Layer 5 of a small transformer language model trained on English Wikipedia (12 layers, counted from 0, width 128). Numbers have three digits each and are written without spaces.
A neuron's activation on a vector x is SiLU(gate . x) times (in . x), where the dot is the dot product.
The model reads these tokens: "9" "." "5" "1" " |\n" "|" " " "4" " ×" " " "1"

The vector x that enters this layer's MLP at each token. A number n stands for (n - 500) times 0.0072.
0 "9": 128527556400474389536625414251560476434394647411371520362847411656649572455579532668361374494392404304351374200472345385585522447375488620470521503190593746249348549628450647666531480672432295493483433443583357377250327562488608449379375527530371606475624335540442781464441422584448630551492696616574409134754831463568372469636490342592403503620437587531436414525342730480726407359478
1 ".": 320278670564415467562508369413405899674532711412479360482580675667409650757473488651460434628390557237430536435495201348595388340407611662399435660525536915531539463375456567673615294493578396444398223423433578456467270482435351240391267616539397564420552512604329687469437535481607525339219660479542572229550647716543295413456520283686657666506620602492567435574594625490490424600364
2 "5": 192439491489292472383437528300566578644464584441249507649667490559186611571730444391521447271571455262577637372345212199403419234475355780373486496489515679447652424525520653406567338497347420214545479490517330309296498647458465648667287459574221425482599697516487658665520399619641403343418629540418630210301572831589515544389657384571438638596614613401566433424296617556383534649497
3 "1": 108359435754263502358488378402678668724564550473191346627600457520185558551678533358475476316756377218589650462398330267462366430536468805294485494574658738485593550580623580408513440505398323208657324507498451367288547541543505470604297626571286346512572541533584565443494388566668492436354620420554574281368470842657444485412643423593421670527540645304549554424212688478424431481486
4 " |\n": 290214691508418433533604137584682627620376638419623414526430702490488421644660465596474326553391644505554552655288195485572267623316438869405494602561390831405472633476549603529674444429530612501519620439481593277537473470592443586511302514393500547482769545633338729200362292499629548516372643316485615344359705533475508500585459522532513736637640456490492441389392747308596332476507
5 "|": 456291619485351386626652471491511448534461762491587230526474621434535494465618351531261415284475372489599581637251198517424461600391565663383519617389540740393569572393536495578533196426435569657613742396464620333622396492511307503432506492516258469430679432732381663259670406569508503359536806343503642392625602482469290361461603280460024595565546650651611541316325627297508534540536
6 " ": 528298683369445521387664452550294499662565390180569420583567611381539589542767468664508423379578348394548548513431360440502296484304520380310586666491269711305571411416327507581665198450290449574555565554601423345429292436633300496565508524514389732686746355687510813420462610392524644494398629638580498506331711490719551403571600391370164757696615571463613533258457536381485284623570
7 "4": 510446607401362317389350572543115695679428705249334376626779610338543568646674423471504597347555345508521579371259277250519561352376492573315659399573368687388853395381373597301659220505320548456434594418542535333400450390664330574552547711511234540534790515707485697536524608513528510390541650670622450425280553693541637577542628446497317702679665526449595416363228607434463404532509
8 " ×": 527588660667317434558632503658469771665441711308569721530599403496488588508573243414354261433655473526517512537414325511300462361409463547344647716571480749382398103572511755403637244632443671395605395504457664142628361425496518575606503530648480732562763531369666638358520501469478560419370556273620630348521629447629363431754568336405231627555503670550341443358519474476254358590281
9 " ": 289419573519409593428577479549343574783713379320616519756549638451376524549708523698640206492742550435556505680492286390590357379368394414334594578531300750319593411616384508418329399480351456547538435530599490309330339399516369411791361452670442713839468381403773631452391523390568668439313666531367415461422560622614410438631540370339269659535574583418531593508264649236442253543502
10 "1": 229456535629319461471439563519272629692528483445461427743634668330299548691672540648426340432622370417647623625306377175490663397407570597332630356662480703393718468604483512234313366539454486306407473462556500445217531463609505422870540722564397632584499487452677688383492482345507570370345622486428406487547478768730519596749579457465285709452829584390515690470203711328405332449590

Each question shows the input weights of one neuron of the MLP. A number n stands for (n - 500) times 0.0012.

n216 gate: 407394434544503573479500287300445618634426559418619433536494670521485451604438442590470569466581648460597292465469569388411497580410573636632346296591348669362618479406278383583528551512515239428398451578549451431645479452564596555340445621434631436548384576518621547387743494349409678303497299488438537503412389543565584463684574573352557440307503522521481531503608509457551466554333
n216 in: 416535638391606460479512480591461450549494532432512565488535375632746614619488533500399616425482555617654639619542470640488544485585571509697679596603423537417611653655683359420463538606459276587482313436577470491347345494581491592377554479397458527520536544379500418524559795540553345347523462391464553341545424574410404394485497503316679562438422539420449353518560692692368455451420
On which token does it fire most? 1 "."

n257 gate: 454407409316521506497581432395443428466607465418608461562440515295350549566531437469485540448765488463464608555437556646473429390327365455470360666512617466419574398422707655282472625488697402565554406253576506534491542518430472560518558563500494476556441476401455534497521442456322460587526485525494530425335521398491444475707430424669382422197393371506543570540475512866485680594461
n257 in: 573494471470540594509438491649500581567566257503475494374299405472655487360344693583625477640380674604581637384359465473506559522494522364707407543584497628690446438535572540406548592395386319341475491564559450548566343627644465671627481550485331409460615503662522318597425449465375443429470414201748578473407491375528543576410538387595339602563547529646427551333462273405531481534584
Its two highest activations, in order, are on tokens 0 "9", 1 "."

n285 gate: 533391413338522359352461595433684494632572581410461461357548481510506304455579635654503537569535387624654457540671530397426411644659378497578468478714465635517654542556388599455351570430506563579532268401532668517591545452361582445283425715624609348693645455458433642558712513483552484676625468592612497427377551445510484457747669481486431637471663507619546552601575487428219666450686
n285 in: 699330400372455500686560530518329509565725512485725437521497465556553399482436581365356630421530621603476463411286654596672491531381524560554556541459479441450521392438719687585580565485536503500500539359340349565403542464591420407515634485297426524355312434467727401308650589475503638566436616528347398513376381524274393546475491467548453435494509579425582509622405559616527412618464
On which token does it fire most? 2 "5"

n33 gate: 483413398582416614500421517531452584382568495633475472519525365528492409497394531660691439345508567597404466521359468497658461451553587519449539561397461390488420399558607422302370650430542533514600548540675576770574415533690566727553418514430497604461411687573497480342455703608525500329462514448580590382603469598543497397431452379349508453393588391500380531455614351372520474324601
n33 in: 416456418568415265731518434608732412524473557388310500474261641665437616632386523497406470610610542553576542539535575551497491476430278445373561442361509446691369410500646459544602642433459497439468500722388671548565518613550500515419512605593584679512560561383424356465462473646556491448392543461563462406627413582506598575515453553472720477565461440462366333639545670559421405540418
On which token does it fire most, and how strongly? 6 " ", at about 0.92

n171 gate: 389299540559680664747558557363474628652601456452455234586516595538594742490382612323461354461490497510600543359429606680565471444401426449429354383522526305440578394526564548626355392701478364468503303474555245457464536714526677692404458580522642377579368551612564530394587549440552497401497253464503468573444487452376586549457367700347343541594474680500598529533592418552532435607468
n171 in: 363610447611431335303485745527302428380609488527602557482509485473570348437573404662323392393512673521503540554398417399651461348450545378542530385520566482667445685685449497527568506551497441550592566515440491550697421363651650395494482452304445563580457604596464546665386500568434414545555441457567566606457408470317405264623500440576544432458488372356658555442262568406652588365536
Its three highest activations, in order, are on tokens 8 " ×", 1 ".", 4 " |\n"

n108 gate: 647449507348573367462381525824545359339510201471301471604586635560563415474637423412516457572402444406458628408433714407606522445538436674580544355497574579517598322444347519609546522462598402415582253533497378431607513662513422673490558503532634506421566395574586589622503539414522621653537149683467391521552544654461481533599364269378553437526665559593422461464461377393589490503570
n108 in: 456482654470528445701463436435661568433610533475382466494432707567361638649383553247311407456491423641565560524416481204565613544353580383344549406473469385503563506353546531488328521266641494369629394662593391609535700442363513556660456528485529646424595371556445554534553428375584636540566518604456463390619647296399491411662559484484306430481563371584607519472446460346334550527500
Its two highest activations, in order, are on tokens 7 "4", 6 " "

n26 gate: 621658524660411418405431477418619510588527748583503451500408406301510698526655259332543595443458575360467591472434707586314644393379520628271513380573592449701446441354513441543317842510480519419402550527460606360490537585726480579326603438490341563393290552507332612593408386473427395454487246544750437418373588526534559426476517546441384458464470544477383503453624412437556367539295
n26 in: 365573465476644744451562588592343349481631488460525442661528530457461513398447540324411367522235624375441333456522449586463439434448580476649412667444555481595481350506586683500478430509427551555360290519534457246572742552559481463656711383363484642476547512595482655463445553503540532629607464541538475407633600472609527657566540580399422805661650484432581494341534391572451646618475
On which token does it fire most? 8 " ×"

n404 gate: 399350487626528529442556448681534488497506383559469441378574327366605434630399608358574672365531471603546667491404773431695720447451478625562524470542586513564556460792475683519364406454555561536430590415618401640547301436354601574442438565457481531579623466429368573512623566318546538322539250683434639317601573515453500428513525429409482564447606619312381556369368524378475385467549
n404 in: 531417529515623384445596518457627568364640395401293710622420436485500440488390429506423401487582662288537563471441459595522372453448441375559469515592522288356491478535445692404538509411488691488451494405429664567563410384674513500365625592555652444619547497639500630719361324321583443540557640717516587556379482627472387453630350376555606680506572644657290397516472415419426338557630
On which token does it fire most? 7 "4"

n419 gate: 472619477452375509467511419500519677427453564453500440387546535408471647522472514444467556594422486544552611549568332471437592461427301597590667462571503769635497432503560643574270551508389328677532568422538478463398670573467572421589426582530573445425564514525465410609462467494454704777537443430517473471356460369547656531525472566347532422437552539598486735522550441597606393473415
n419 in: 548478543538453517492653601597567372534598668472531606382541484379500554489347506432525497650503342469653437439480374368436294291486461591450296527465589640497268586351428528550326456492473672596448489395623436658528674497489472539508492589594443411574506685497597469458583506411508403411543393438455416443492571606441579520520635433444606415508629608553486384666616522584506376293622
On which token does it fire most? 6 " "

n226 gate: 339539591503415551336457410554494594379592465564500455509425601335485330619392415348546456413407459807433568523680328465552401392524594476540524593386388519519457464766515653384678545334542431461569549724473473528531506440283450403500595530596528601575621322427648491436530485239342540512438584457516473634456662591423578413425417585522473449396334540457673478521549419666648371640327
n226 in: 380520439399520485592435503419461609385455508630410388431528445594409497531314492463458416600589439574475523441599390573494511677550598506424683500693259376462383520405301533373382389321519472517469711560511590570409359402537529483428540419514388492586362575609567500326444480756534618500342494322532514597422578559486503420416409430586376344418560494649477626511649448426623409530472
On which token does it fire most, and how strongly? 2 "5", at about 0.38

n280 gate: 494603562485604477475538444795503554455494497601494601484685323590475516516655535516642715285556471478683635590525519451598484484653629550418450450509434331422580434581620569652542562528406630531544339448627642435506449531589400591137385293672455560469429469450327497427617725356532568563433460307497589486452559472436391378549618687540518434630430243465667462484343587586419577648437
n280 in: 740556425263306477588456664354487406394481665579556685608606408543381525258561528468619455356587594335569452324563387561598447385249553550405593488336566403451462497423416500349429398500432639367500560490683522623443506382671708487643563634422381481515616606500469439597566238490494548628512429490561535470371407550611571561542497380619574519557519589534525605728462417544360392343387
Its three highest activations, in order, are on tokens 8 " ×", 2 "5", 7 "4"